Layer 5 of a small transformer language model trained on English Wikipedia (9 layers, counted from 0, width 64).
A neuron's activation on a vector x is SiLU(gate . x) times (in . x), where the dot is the dot product.

Input weights of the MLP neurons that the questions are about. A number n stands for n times 0.014.
n0 gate: -25 20 -4 -6 20 31 -12 30 -5 58 4 5 0 -1 37 -21 -19 -24 -18 32 44 26 -4 7 7 23 -15 3 14 -34 -19 -52 -6 13 -6 56 -52 -8 6 2 -1 11 -3 -23 29 -9 3 -8 -34 -29 39 21 10 -14 -14 -11 -9 23 34 -21 -15 -7 -24 -49
n1 gate: 5 -30 -30 17 19 -23 -6 14 -29 8 25 -27 -8 -1 -17 6 -35 18 -25 5 31 11 -24 42 -9 -25 -33 -26 -19 -22 15 27 -6 12 -35 -14 14 -25 -29 15 -30 17 -30 -4 -6 -9 -22 -16 -14 12 21 1 20 -2 57 -31 8 49 -22 15 -22 -26 -4 -30
n19 gate: -23 -7 -6 -18 -22 -8 -64 15 17 -39 -5 -12 1 6 -21 -27 -7 -28 -2 4 -15 -5 -28 -12 -24 29 10 -43 29 2 -4 26 4 -17 -6 18 -27 -48 19 -13 -35 -9 -37 22 -15 -11 4 13 17 -17 -2 4 34 38 -19 12 56 20 10 -64 -3 -8 17 9
n21 gate: -17 26 6 13 26 -34 -30 25 -28 17 16 4 -3 12 -8 -28 17 -9 -12 8 18 22 13 37 -37 23 1 5 8 12 -28 61 27 13 28 -14 32 -28 -19 6 19 -26 -38 7 -41 -13 21 -7 -23 1 3 -43 8 22 18 19 22 28 -12 -36 34 14 -9 8
n24 gate: 32 -25 -18 -16 -28 -32 1 -13 -30 24 25 -48 9 16 1 -6 -17 0 1 24 13 -15 12 36 21 -18 21 2 -26 14 -30 17 -4 11 -23 2 16 -13 8 -13 -22 29 -11 -25 -14 -34 19 -3 -11 -30 24 33 -6 5 11 -8 3 3 40 -35 5 -22 44 9
n41 gate: 6 22 23 -33 11 4 -7 1 20 9 -14 -5 7 -70 28 -16 -30 1 0 12 -37 28 -16 6 -23 -8 -12 18 27 -16 21 -6 -12 -25 6 2 -45 -6 19 15 -49 0 13 17 13 -21 -2 -42 -14 -7 28 14 -7 -15 -3 12 27 -17 26 -43 32 43 34 3
n46 gate: -17 9 -21 13 -19 -19 -23 28 14 23 -19 12 27 -39 -26 13 -15 -11 28 -19 -25 12 -31 -13 16 5 -13 -14 -14 8 -20 4 -30 -15 -20 21 19 -9 -23 7 17 11 -7 13 5 6 15 -26 -73 -33 -8 33 -26 5 45 30 11 49 30 -20 -32 18 26 -10
n56 gate: 1 0 3 11 -34 -3 -3 47 -3 23 3 -9 -3 19 12 2 -13 -39 -39 -34 -7 31 -30 -14 0 -33 21 -33 -9 -12 8 -41 62 18 46 -9 27 -46 -8 -8 21 -18 21 -5 -51 -1 27 41 3 7 9 7 16 -16 17 -21 29 7 -28 18 7 -12 46 -21
n61 gate: -11 1 -32 -1 6 27 -29 37 20 34 -41 -45 38 -24 -2 2 7 -20 -19 32 3 10 3 18 -15 -27 -13 13 34 -6 24 4 -20 -11 33 -11 -14 18 -9 -8 23 2 -65 17 -32 2 -45 12 25 -25 -11 27 22 -20 23 50 -16 2 -16 -28 31 12 19 -24
n68 gate: -22 -35 11 -29 -9 21 -17 8 -12 0 11 1 -5 -3 7 -2 -40 20 -34 -5 -43 30 11 -22 -11 -53 -40 0 21 49 -4 14 -11 2 25 -21 -24 26 -27 10 -43 -21 -6 -6 -27 8 3 18 6 34 40 25 -13 -27 14 -17 8 10 -40 -7 -6 7 -20 47
n69 gate: -27 0 2 45 -8 15 -5 26 27 -4 -41 12 -31 0 -16 -22 1 -21 26 24 12 -6 22 -44 -18 -23 26 -6 14 8 -29 2 -28 15 16 34 -16 -19 -22 -45 -22 29 -7 20 15 -5 -9 5 -19 -30 31 26 -40 -27 13 -4 9 16 29 -7 -15 -32 -5 -11
n72 gate: 19 31 -18 22 -8 -4 9 31 25 6 22 -2 56 13 -32 9 -22 30 -13 -22 40 34 8 -2 -42 -56 -34 -26 30 -10 -45 -2 31 -15 -11 15 2 -10 -9 19 8 46 9 34 16 -34 2 -16 5 -52 25 -36 -5 -24 -40 6 -8 4 44 -3 12 -14 26 25
n79 gate: 8 -19 -22 -7 -22 -11 19 -21 -4 -5 1 -13 2 -26 -12 -11 -19 1 -40 -25 -23 12 26 9 -7 -32 -4 -10 -18 4 -16 -11 -1 -25 15 42 -10 31 16 -25 -24 6 2 12 -18 -8 7 3 30 22 -26 10 10 -34 -5 26 32 -8 39 16 13 -16 -47 2
n80 gate: 7 -7 -13 12 3 -1 16 10 29 -33 -28 -22 -11 -4 16 -61 43 -6 -49 -9 1 4 -17 22 6 10 -7 -29 -18 6 -24 16 14 1 -23 19 -91 -41 0 -34 -2 -1 -45 -16 -4 -9 -1 -19 -17 25 19 -20 0 2 20 -8 25 22 28 14 -22 -7 -12 -17
n101 gate: -46 30 26 23 8 6 -33 -4 -14 5 -26 -2 9 -29 10 22 -19 10 3 23 -23 -13 -1 -5 65 -25 -7 -3 -12 15 -3 1 -48 27 14 -9 0 -34 1 -6 -18 1 21 14 16 25 -18 -17 -5 -8 16 19 14 -13 27 17 49 26 22 -5 8 -4 -15 -7
n102 gate: -4 -12 -24 -4 -6 -42 22 -3 -15 7 -31 -8 37 -22 -7 40 -2 35 -35 -31 29 -26 -40 23 59 8 -16 -7 15 -20 15 -4 -17 -14 -7 17 -10 -37 -29 1 -18 6 -9 30 -17 -10 -23 -18 -21 -42 -21 45 -37 -19 23 -13 28 -22 27 6 -4 35 -9 -11
n104 gate: 0 13 0 32 11 10 25 2 -32 -13 -44 -2 20 -36 22 5 3 -15 -2 3 -36 44 32 14 1 -13 -2 -17 13 -35 26 10 -15 10 -20 -1 0 9 17 -34 -18 6 -56 22 22 -57 1 30 -30 16 20 8 -29 -20 2 -42 -20 4 10 28 -39 13 46 0
n106 gate: 8 33 -19 7 -26 -1 2 44 24 -1 -16 -30 25 -25 14 -6 -18 -17 4 -6 37 23 30 -22 -35 -72 -44 8 28 -3 -38 34 -1 -15 10 17 35 9 11 -18 -4 19 -4 -5 10 27 -41 -37 21 2 -22 29 26 -18 -8 -4 -2 -44 -14 5 12 30 3 -24
n131 gate: -25 11 -23 21 18 -38 -5 -8 6 72 -22 56 15 4 15 16 -42 -10 -5 7 2 -3 -14 -29 5 3 -49 -32 16 18 -36 -25 -16 7 37 -9 10 -15 -30 -18 -1 39 -46 -4 9 -23 -25 -30 -10 6 13 -18 12 17 0 -4 -20 18 6 -6 -11 -3 16 12
n139 gate: -28 -8 0 -9 25 -28 -7 4 5 -15 11 10 -31 -33 28 2 -30 2 0 -42 18 -7 4 -24 2 27 5 -14 20 -26 14 8 -20 -3 54 -10 -30 -40 -5 -16 11 28 26 25 -38 11 -9 -9 1 -13 -4 4 38 -5 1 20 -53 18 11 -29 11 -6 -33 -12
n142 gate: -7 7 20 -7 41 -23 -20 3 -8 7 -10 7 6 -10 14 -14 -36 -54 -7 30 5 10 -21 -33 -22 -15 45 -32 -4 15 6 -9 -32 -13 -6 7 12 4 -41 -13 7 -12 -31 12 -7 -32 12 -13 11 -42 -36 -16 -9 -41 31 7 -17 -27 13 -46 0 32 8 16
n148 gate: -4 -22 -9 36 7 20 -8 43 32 19 -12 -25 -18 -25 19 -12 11 9 7 11 -36 14 5 -9 -8 -14 -2 -9 -3 -52 4 15 36 -15 10 28 -12 -37 2 -2 -4 -16 42 0 36 8 -42 24 -18 -12 25 4 -1 29 -23 -7 -18 -4 -9 -26 50 2 42 18
n149 gate: 7 20 7 -12 -52 10 -23 -1 5 -3 -23 -24 7 31 -9 -6 15 13 -34 41 -22 21 8 12 13 2 23 -5 3 -3 -23 56 4 4 2 -23 -3 -18 -39 -19 22 2 -15 9 -36 -23 -23 -21 2 -29 -10 51 -25 18 -34 -9 -4 -40 11 -41 12 11 -19 18
n150 gate: 29 27 6 39 -21 -5 -14 19 13 21 -33 2 -13 1 34 -39 -25 31 -23 2 31 -29 22 0 -14 -3 8 -50 -24 -10 -34 24 39 8 -12 53 -3 -27 -16 -14 -32 -6 11 3 21 9 -5 16 22 -14 -21 51 -18 -39 6 -16 -24 0 12 15 29 -19 2 7
n151 gate: -29 -23 -12 -2 21 -12 -28 3 8 3 25 1 34 -6 4 10 -37 -29 1 35 5 55 -48 25 3 12 -56 7 -3 -8 -8 -8 30 11 24 -35 -28 -10 -43 2 22 2 -1 -7 -51 -16 -17 28 -1 -16 13 -15 -2 -14 7 -1 2 -18 -4 -26 -42 11 -38 -25
n154 gate: -2 1 -29 92 -34 14 2 22 18 -7 28 -11 12 -31 10 39 4 -24 -20 7 -24 -31 4 -19 7 -46 -24 31 6 29 -46 -13 -10 32 -2 -14 7 34 -13 -16 -21 -29 16 16 10 -10 -46 16 4 -15 -20 -4 -13 1 3 -19 12 1 9 -33 -37 9 14 -1
n156 gate: 18 4 -6 -1 -43 4 28 2 -20 0 10 -7 -15 17 -19 -8 -32 11 4 -35 14 15 0 -4 -11 38 -28 12 15 -31 -4 22 -9 -23 -6 28 -11 9 -46 6 -26 -8 -34 20 -25 -21 48 -7 -47 14 -16 -14 -45 -8 -8 37 19 14 26 21 -6 -4 32 10
n158 gate: 40 -8 12 30 8 3 12 23 -5 -18 -20 5 2 -23 -9 -27 27 -11 23 2 5 17 -6 -44 -27 -15 34 -21 32 -14 -33 -12 -6 -4 -5 20 23 16 14 -17 -4 -12 -40 15 43 -48 62 30 17 30 24 13 0 -14 -15 47 -11 2 34 2 0 -37 30 28
n0 in: 14 -39 21 19 -24 12 -12 9 -23 0 36 5 -42 -15 26 -19 44 0 -8 0 -28 -3 -12 10 -19 24 -29 0 -13 -24 -18 -18 19 -1 -12 1 5 10 -13 35 -19 -14 46 15 -18 -3 7 -1 -17 -7 12 -22 39 8 9 23 -19 -19 -42 -12 11 -56 14 26
n1 in: 20 8 3 19 -14 0 -14 3 -26 -14 1 22 44 -1 49 38 -23 27 -9 -14 -10 18 -15 8 1 3 -4 -4 31 -19 19 -5 11 -17 -17 -6 33 22 -17 -4 -49 9 -1 -45 -7 22 20 -9 -35 -24 -17 25 -22 -8 10 -22 -12 49 -9 -10 -48 13 -41 8
n19 in: -11 3 -16 18 -7 36 35 37 15 10 4 -28 -36 -9 -46 -1 -19 -27 10 -24 2 -6 -41 -35 -23 8 -7 -1 7 41 22 -14 7 22 -9 -19 10 19 25 -21 9 21 -1 -57 7 -27 -9 9 34 -25 39 11 -15 -5 -13 -6 36 2 7 -14 -13 -18 9 -8
n21 in: -3 5 2 -41 -18 -30 -12 1 30 -20 -25 -9 -18 -5 13 28 -11 -11 -5 18 -29 39 12 -13 4 14 10 8 -10 -16 3 -32 -8 -8 -1 -64 22 -3 11 9 -25 -51 8 -8 -19 6 -39 -9 -51 30 -16 37 -12 12 -16 9 37 -6 9 10 1 15 18 7
n24 in: 13 -24 16 -22 -22 14 -32 1 3 -14 8 -44 -51 -14 -27 3 0 17 7 -11 21 10 -24 -24 -1 39 -9 0 -35 25 4 -21 25 -9 18 10 2 -13 31 -16 24 4 -10 53 12 3 -19 -27 -2 30 0 -17 -3 -2 4 -33 -16 11 13 -15 -22 -31 1 18
n41 in: 13 -33 17 -31 -8 0 -28 -1 10 -10 16 2 -50 -4 -5 34 -6 46 -26 -9 0 24 22 7 7 3 8 -6 13 -5 29 -15 -13 16 9 -46 -52 -10 5 6 8 -6 30 41 -3 6 -17 -12 -14 -22 -2 -44 -33 17 -19 3 -1 -3 -7 -35 6 -43 -5 -24
n46 in: -29 -6 -15 -10 8 0 -14 1 -3 -9 8 46 -7 3 -43 -17 28 10 12 4 -5 -17 -40 -2 2 -42 19 -9 -10 -27 -40 -8 -1 -12 20 7 2 12 -37 -10 43 -2 -25 -20 -78 -3 0 -15 19 -6 -6 31 -7 25 16 12 7 9 -19 -23 -2 45 37 -9
n56 in: -25 7 17 -17 -11 -9 -32 -29 -5 6 17 17 16 -14 -10 30 -21 -24 22 -18 14 16 26 -44 7 -17 -9 18 6 -2 -27 2 -12 9 16 16 -11 -4 -13 -9 32 -8 -9 -10 -31 25 2 -21 21 22 33 69 -39 13 7 -37 -1 19 24 7 -8 24 -28 -34
n61 in: -3 -20 0 57 -18 11 -17 17 2 6 -5 16 -13 0 -24 26 20 -12 9 -1 -11 -32 15 -43 10 -17 3 35 12 47 -12 4 6 -24 1 -58 -13 -24 -2 13 -6 -35 7 -1 35 46 2 -6 -19 53 33 -3 7 23 -12 29 -47 23 -38 9 -8 0 3 13
n68 in: -45 26 7 -25 2 -5 8 -5 -12 1 3 -47 24 9 39 18 -30 10 -36 -19 -14 -11 -6 24 -6 17 30 -31 64 -32 -19 -8 33 0 -11 4 -26 40 -23 -4 8 10 1 6 -14 -42 1 -37 -2 11 3 11 33 -25 35 36 2 11 2 -26 5 3 -7 16
n69 in: -20 38 -23 19 30 -10 11 8 9 0 -32 12 -16 -16 -32 21 -28 -25 16 15 34 3 -13 4 38 -30 3 1 28 34 31 -1 -15 -28 -3 24 -7 3 13 4 -8 -22 17 21 -17 2 -30 30 -8 -30 0 40 -23 -26 21 11 30 -3 2 -23 8 -47 -25 5
n72 in: 17 -35 6 -13 4 -18 7 0 -18 -81 0 17 -12 5 30 4 47 -19 -25 42 22 -11 23 -11 31 11 -2 29 -28 0 3 -44 -20 -10 1 26 14 22 -18 -26 -27 11 -2 41 -23 56 3 34 -14 -30 -17 -11 2 5 -6 43 22 15 -3 14 -37 22 -27 4
n79 in: -6 -2 -36 11 -3 -9 24 -7 -11 -4 -7 -1 7 -47 -26 -3 -24 -14 -18 7 -41 9 -1 -45 9 -12 37 14 -28 -19 -8 -30 0 -21 -19 37 -35 12 2 -9 -18 26 -5 17 -24 -6 5 -22 15 16 11 -19 5 -58 13 33 47 8 10 14 8 30 -37 37
n80 in: -6 -17 -41 24 16 2 -3 -19 -19 -31 24 22 13 -4 -8 -42 9 -12 13 4 13 -21 -34 -48 -13 -7 -12 2 -6 -12 -8 5 -33 27 0 -35 -50 -30 5 17 -7 -18 -27 -20 27 16 -2 0 -3 20 25 20 2 11 -10 -5 49 -8 -29 29 -27 1 1 34
n101 in: 25 -38 3 2 5 6 14 -5 -51 0 32 31 22 -14 27 47 -15 -9 -3 2 0 24 20 -47 28 20 -28 17 -6 -6 -14 -20 7 3 17 -4 -21 -14 -15 21 -13 -13 -19 21 8 -5 -1 -17 16 -10 16 18 -5 1 -44 10 14 42 -35 16 2 19 7 6
n102 in: -15 -30 10 -11 14 -22 25 12 -14 -17 18 -10 -9 -15 4 -17 0 6 -12 -9 8 -44 7 7 32 34 -32 22 -23 -1 7 -14 31 -3 6 25 -28 -15 -22 6 -6 32 43 -43 -5 5 -8 6 -5 -5 8 25 -50 -8 -11 0 24 -58 18 16 -39 41 -14 -23
n104 in: 6 -8 -44 19 13 30 -8 -21 5 -24 50 0 20 6 1 -8 3 -8 -4 -34 -27 22 -13 16 2 -41 -2 18 -26 -47 9 21 26 14 -18 -3 11 -12 -26 11 22 19 31 -6 -24 15 -12 9 -50 13 33 -41 -20 -33 11 -20 14 18 -12 6 -22 44 18 -25
n106 in: 16 52 17 8 19 -33 -9 10 -18 -11 10 -1 1 59 19 -2 -11 8 -13 -8 -5 37 37 2 -38 23 -7 -7 -26 32 6 25 14 -11 30 -14 1 -28 -1 -39 0 -28 -2 3 32 -14 -5 -10 -23 -31 13 -15 -13 -7 -9 38 6 -1 1 3 43 -28 16 -21
n131 in: -6 34 8 10 -49 -11 -21 12 -6 10 -23 9 -21 40 22 33 4 2 -9 -47 -16 -20 -7 13 -13 -14 20 -16 -19 3 -21 16 3 -22 -10 -23 9 30 3 -25 -3 1 14 22 47 3 12 -15 -29 14 -34 -11 -15 -16 12 -28 10 32 28 30 -5 -9 7 -10
n139 in: 25 -7 -37 -12 12 63 -17 15 9 2 16 -8 -25 6 -3 6 31 -9 -8 -5 26 13 -4 5 17 -10 -15 25 -9 52 -19 15 -49 -25 -31 -4 -4 26 12 6 -44 33 -14 -11 -24 -38 3 2 3 -11 -14 4 -11 7 2 -2 -24 19 2 21 14 -20 -6 -12
n142 in: -23 20 13 16 49 -17 -13 -18 -26 -33 5 -32 -6 -7 -1 -25 -16 -2 -24 -17 -20 -1 -29 -19 -32 -37 1 -24 -23 43 5 -15 -13 41 41 -43 5 -12 2 -18 -15 11 3 -9 11 13 2 -21 5 -9 -4 23 -3 27 42 12 -23 6 -18 8 13 5 -51 -16
n148 in: 27 32 -34 -18 -10 32 -8 -1 18 -1 18 -6 24 -11 5 -8 -12 -13 17 22 21 -24 2 -5 17 24 32 13 16 20 -15 28 25 -18 13 2 -47 -34 22 31 -5 -25 8 21 21 7 -39 -10 20 -36 -10 0 -17 -21 8 12 -3 12 2 -20 34 -27 -10 -11
n149 in: -34 0 -7 23 -23 -16 11 -31 18 -20 -4 36 13 -20 31 -4 2 4 25 -5 21 -23 -14 -44 3 -4 -7 33 -15 16 -22 -4 -33 -38 21 59 31 4 -5 -2 30 26 -6 11 -19 34 40 8 -11 7 1 -17 4 17 3 -13 -24 4 10 39 23 -40 5 18
n150 in: -30 4 -1 4 -3 -26 -7 9 -9 4 5 -32 17 25 27 2 -51 -2 35 -8 5 -3 -46 9 -9 31 19 27 -10 43 -20 -5 -29 -8 29 -14 12 59 39 -6 -4 2 29 13 27 19 19 -26 -22 -58 17 29 -3 15 20 -18 -12 -17 6 25 10 0 21 -13
n151 in: 13 -11 14 -2 24 -3 -16 -36 -13 -4 42 -8 -17 7 -24 -21 -10 58 -3 21 -35 32 -19 -4 -15 6 33 -57 -17 -24 -32 2 25 41 0 -22 -4 -2 -11 -11 -14 12 -16 -2 -32 20 -24 -8 3 32 7 -34 -13 11 -26 21 17 10 -26 42 24 5 2 -19
n154 in: -22 -27 1 38 2 -21 4 20 22 -5 14 -24 -11 -31 3 -7 6 -37 -21 20 1 -5 14 17 -43 -33 -21 12 32 21 -3 -12 -11 -5 17 30 25 21 0 -10 11 -24 -16 -1 18 39 2 -1 -19 -18 -19 -50 -7 -14 -26 -18 -30 -16 5 -4 -11 42 -17 26
n156 in: -22 -5 5 5 -18 5 20 -2 -6 -4 14 5 6 -9 26 -3 19 -52 6 -32 -20 -10 9 3 43 32 22 -37 -3 19 3 18 21 1 8 0 -44 -13 20 1 12 31 49 18 13 14 21 -38 22 -4 32 -6 4 32 16 -24 -13 42 -5 -20 -3 9 -10 -27
n158 in: 22 4 -17 59 9 18 17 14 -4 46 8 -23 14 22 38 -15 9 41 4 29 2 36 11 -8 27 5 18 36 16 -21 8 -20 18 -43 14 -2 19 -8 -45 -19 3 -2 -10 19 7 -13 -6 -7 -9 0 -30 31 31 7 10 1 4 -3 17 -30 4 38 23 -57

Each question shows a token from some text and the vector x that enters the MLP there. A number n stands for n times 0.027.

" w": -2 12 7 -7 32 21 -20 -32 -20 6 3 13 22 -4 -4 18 0 -6 1 -15 0 -28 0 25 8 19 27 36 15 15 47 -18 22 -8 0 -5 15 -8 14 42 -6 -2 11 -21 4 -5 24 4 4 -8 13 0 -21 0 33 21 -26 -3 -20 -38 -18 -12 -4 7
The most active neuron and its activation: n131, at about 0.49

"en": 28 4 -13 37 27 6 21 -13 -5 9 11 29 14 31 0 10 7 -5 25 8 2 -17 7 1 -1 -27 -15 -20 -9 38 -6 -22 -7 1 -41 -16 -10 33 24 17 -3 -5 26 -15 0 22 11 6 -33 -31 0 -3 -30 -21 -41 -7 13 15 0 -38 -36 6 -29 3
Which three neurons fire most, strongest first? n154, n72, n69

" is": 25 -3 17 -1 22 8 14 -12 12 -1 8 -49 -19 -10 -22 -5 -8 5 2 -21 14 -9 -15 -13 9 -6 -18 -21 -26 7 -7 -30 -10 10 24 8 23 7 13 58 -21 -55 12 14 18 28 10 -2 12 -36 34 -6 1 -11 -12 -1 -23 11 -31 -14 68 8 17 2
Which three neurons fire most, strongest first? n148, n150, n41

"ust": -4 50 -40 -17 31 -15 -3 -36 -8 -15 4 -14 3 9 -6 37 8 9 -36 -1 28 18 5 5 -15 -30 13 41 -4 4 -6 -18 -42 -13 0 -11 -19 25 17 21 4 0 12 18 -18 -7 5 -27 -9 -19 27 -15 -35 4 -31 8 -5 -29 -2 -9 28 -7 -31 1
Which of these neurons fires most? n41

"l": -14 38 -18 24 12 5 27 6 18 25 -18 1 -8 38 -2 10 28 -17 4 12 -23 -19 -3 -8 -26 6 -12 17 1 35 8 15 -18 0 -5 -42 21 5 23 45 12 -7 -18 -43 -13 -28 7 10 26 12 -22 34 -4 -3 -14 15 -17 15 33 32 -1 1 28 -18
Which of these neurons fires most? n61

"a": -6 10 3 0 -17 15 -7 1 -38 8 -18 -12 23 -12 -12 11 -5 5 43 -20 -9 8 13 23 8 -5 5 -15 0 31 7 45 -7 0 -8 -12 2 -34 9 12 22 33 -31 1 37 21 2 -1 -26 3 -28 -11 20 24 25 9 -36 -11 -13 11 40 4 8 -4
The most active neuron and its activation: n61, at about 2.7

"our": 21 8 -19 3 -27 10 -9 -53 -24 -9 -2 10 -3 25 2 19 6 -28 -3 -47 14 -9 3 -5 -5 14 7 -12 -54 20 -30 -6 2 -10 7 -32 -22 49 23 -26 1 11 18 10 21 21 17 2 4 2 29 -3 -14 -4 -12 27 28 -33 41 20 7 1 -12 -12
Which two neurons fire most, strongest first? n79, n156

"g": 13 43 -7 -27 20 1 44 -5 36 13 0 0 13 46 11 2 17 -64 1 -9 2 6 8 18 -17 14 -1 -6 -24 3 19 16 -15 -15 -7 -3 18 8 -9 12 18 29 -3 18 4 -32 9 -45 -4 -6 -9 -10 15 18 23 -11 -17 -3 -38 -23 36 -1 -12 -29
Which of these neurons fires most? n106

"ou": 11 4 -2 -20 2 -8 3 -4 16 -25 -11 45 -42 -39 28 15 -15 -32 28 17 -16 9 -29 -15 -11 8 13 -28 -21 1 -3 -16 -26 -13 -3 22 36 8 -21 8 15 -14 3 -26 -13 15 8 -31 25 17 -26 7 -23 -14 22 -9 -52 -2 7 28 22 16 -2 -17
Which of these neurons fires most? n142

" c": -15 -7 -18 16 31 -1 -2 -37 1 -1 -1 25 11 8 6 11 13 -11 26 4 -9 -24 8 3 -10 -4 -4 0 -24 -22 58 5 10 15 5 6 -16 -7 12 22 -11 3 -15 2 5 6 -7 -14 16 -4 -14 -22 -18 -13 -7 11 25 6 -33 -11 3 -4 5 -17
Which of these neurons fires most? n150

"ac": -8 -21 -23 -4 -10 -5 20 -13 23 35 -12 50 -18 6 1 6 4 0 15 16 32 -20 13 -10 -52 6 -35 1 -4 -23 20 -27 -25 30 -23 -30 -19 28 2 38 -10 4 7 -63 -13 -31 -30 8 -17 -17 -8 -1 16 9 -14 3 -18 20 -9 5 -27 5 -2 -6
Which of these neurons fires most? n0

"ip": 2 -6 1 11 -36 -26 5 -11 14 1 11 12 -9 67 1 0 -13 -29 15 -12 6 -10 5 2 9 -22 2 -14 -25 -6 -31 -16 -3 -11 7 -8 -15 -10 31 45 7 2 19 11 26 -14 13 22 -6 18 -4 1 17 -25 -8 -35 47 4 2 -7 -8 -5 -17 -2
Which of these neurons fires most? n56

"ab": -16 -2 17 -20 -14 31 2 -36 -6 -3 12 19 9 22 31 16 9 -17 -10 2 -17 5 14 4 38 -34 26 16 11 -28 18 18 -4 -8 10 -12 20 -6 -11 39 29 -3 -27 14 -3 55 40 -31 7 0 -2 2 -4 -26 -31 9 -14 -4 -5 50 42 -9 3 -6
Which three neurons fire most, strongest first? n149, n101, n56

"ong": 14 5 -12 1 25 10 20 -43 -11 -25 8 38 7 20 3 23 17 -20 21 -26 -6 20 29 6 16 6 -1 4 29 -5 -17 9 -19 -26 -11 -34 -1 10 -8 53 9 27 -30 42 1 6 29 36 11 -5 0 -29 -7 -32 -2 1 17 -9 37 8 28 13 -13 8
Which two neurons fire most, strongest first? n72, n104

" the": -24 -3 -1 0 26 9 15 -33 42 7 14 -10 -5 33 -23 13 9 -9 -13 -13 11 -33 2 22 -2 24 -5 3 9 -25 -14 7 7 -25 -16 -10 2 8 14 1 13 -2 1 -8 16 -4 -45 -3 58 -12 22 -18 -33 -1 2 45 -15 -44 2 10 -16 -4 13 -2
Which of these neurons fires most? n1

"b": -25 -27 -1 31 -6 14 4 -24 4 -10 -5 24 7 3 15 16 -22 14 1 -4 -25 -10 50 -17 34 36 10 21 19 4 21 33 -1 11 -5 25 39 -12 17 27 20 20 10 33 14 38 13 -53 15 18 -47 19 9 -33 -11 3 14 -4 -4 -23 -32 -24 -5 -5
Which of these neurons fires most? n101

" |\n": -1 -2 10 20 0 11 -11 -12 -39 2 -19 -4 8 38 -6 -21 -17 -15 3 8 6 2 -17 -14 33 -13 -7 -25 -8 4 38 -7 -6 21 7 8 22 -7 -11 2 -5 -56 3 -5 10 5 -3 -20 11 25 -7 8 2 -3 -29 -1 -19 -31 -8 24 -2 31 -12 30
The most active neuron and its activation: n142, at about 1.8

"i": -35 23 -40 -17 18 10 36 15 -1 -32 -1 -1 -16 21 5 8 -22 -11 23 1 -11 -9 18 32 22 22 -13 -19 15 16 -5 -7 7 18 -11 26 6 -18 29 17 15 -17 2 2 -16 9 15 35 -55 -9 -5 -4 32 4 -26 20 36 -2 4 7 -11 31 -3 -2
The most active neuron and its activation: n21, at about 1.5

" |": -26 12 -12 -2 -8 3 20 13 10 -7 32 11 -28 21 -3 -5 17 14 -33 -14 3 -12 -1 15 4 -11 3 2 -6 6 39 15 7 1 -8 11 -19 -2 19 -6 -2 0 9 0 1 -19 9 27 -3 14 -5 0 0 -12 4 -2 -10 10 -33 -7 7 27 -17 22
Which of these neurons fires most? n68

"0": 7 10 25 0 -16 -19 1 -5 6 2 31 -28 -3 21 9 18 8 -10 27 16 -50 -4 -46 -6 2 -15 -5 -11 -17 -9 6 -7 -3 -24 -13 4 33 7 -4 -12 -3 6 2 22 18 -28 5 -12 30 1 2 13 37 -39 -32 -6 -15 -23 -14 18 -26 6 -4 7
The most active neuron and its activation: n158, at about 0.87

"ation": 34 30 -13 -11 -10 -30 -17 -47 6 -3 12 26 8 40 7 -21 -23 -18 6 -16 -14 -20 20 -2 15 -14 2 -2 -18 9 -44 -11 18 -10 -2 3 -12 -20 9 13 -4 -31 6 -9 20 20 5 -5 2 10 26 -18 28 -9 -5 -39 1 20 -11 5 5 -4 6 -15
Which of these neurons fires most? n131

"n": 29 16 -21 8 2 9 1 -52 -13 9 -9 -17 22 5 19 20 14 -8 -18 9 -6 8 1 -16 12 33 -3 19 41 6 34 -33 -16 -16 -27 -17 19 14 15 12 -5 -46 9 -11 31 3 -26 2 13 21 20 30 22 3 -19 15 0 -8 4 36 16 -24 -10 12
The most active neuron and its activation: n158, at about 1.1

"5": -2 -35 -5 -8 9 -29 -41 12 15 -24 30 -14 11 30 -13 5 2 -12 29 -27 -42 -14 -19 -3 4 0 -4 13 4 -5 10 10 -6 -20 -19 9 -9 20 30 -8 -2 12 -5 -11 12 31 -16 -49 -9 -12 3 -5 8 16 -20 5 -17 -6 5 6 20 19 -38 16
Which three neurons fire most, strongest first? n158, n69, n139

"ill": 31 -4 5 -18 0 -17 23 -25 28 12 -10 15 2 11 11 18 12 7 -17 -33 -52 36 -30 16 -50 15 -4 26 -8 -21 32 -2 31 -5 -23 18 -12 -16 31 14 7 -13 38 32 27 -11 2 3 10 6 10 5 1 -14 10 16 19 -10 22 -5 1 -23 8 -20
The most active neuron and its activation: n41, at about 6.6

" e": -34 12 -14 21 20 24 -32 -35 -7 15 2 0 -38 22 -10 20 17 -4 49 2 26 -9 -21 -24 -8 35 6 13 -10 10 1 -10 -2 -7 2 28 -7 -18 31 -1 14 9 -22 1 -12 5 12 -6 27 -11 -1 31 9 14 4 -19 -2 2 -28 -20 -21 -17 -1 -15
Which three neurons fire most, strongest first? n19, n69, n139

"ing": 13 -15 15 -11 17 -30 5 -46 -8 -18 7 25 -7 57 42 -3 9 -1 -5 -19 10 14 35 16 0 8 -30 -3 24 39 -25 -25 -14 -2 0 -9 11 12 26 18 8 10 42 -16 3 6 -10 -10 1 0 5 -32 6 -17 -16 -21 18 6 -22 -17 6 19 -18 10
The most active neuron and its activation: n19, at about 0.43

"w": -9 -2 -11 -15 31 16 -19 -2 -10 -13 2 -2 12 -15 6 14 26 -24 -4 -11 -6 -25 -2 22 -54 -8 63 23 -11 23 7 4 -2 -42 -15 -9 8 6 11 17 0 11 49 27 10 -33 36 -15 -14 16 -2 -36 -2 3 22 28 16 -4 40 20 3 -31 -8 19
The most active neuron and its activation: n79, at about 2.9

"m": 20 6 -16 -2 -23 6 1 -50 -5 -17 6 -24 -19 26 -12 23 -2 -26 -11 -41 2 -22 -27 10 -24 10 4 24 -44 -1 -17 -17 24 -13 6 8 7 1 11 35 -31 -33 2 22 5 -3 25 9 15 -6 23 11 3 -13 7 -39 -32 -21 29 23 37 19 -6 22
Which three neurons fire most, strongest first? n150, n24, n79

"A": -4 -10 -1 -11 7 14 8 3 -14 -16 7 33 12 29 -10 -4 -1 10 63 -26 12 -10 30 20 -35 -24 -13 18 5 29 11 3 -9 15 7 28 -2 17 14 16 3 9 9 -9 23 13 -13 -2 -19 13 -14 5 -24 -2 -3 -34 18 -13 -2 -6 16 20 16 -14
Which two neurons fire most, strongest first? n106, n79

".": 59 -22 25 22 2 16 -19 -15 1 7 10 6 -32 40 -7 -10 -13 -19 2 9 -14 6 1 9 -31 22 36 6 4 9 21 -17 13 29 -6 -3 -14 -34 1 24 -7 -55 -17 11 -12 -37 -12 10 15 7 -2 -21 19 5 -2 -4 23 -5 -35 25 -7 35 14 1
The most active neuron and its activation: n21, at about 2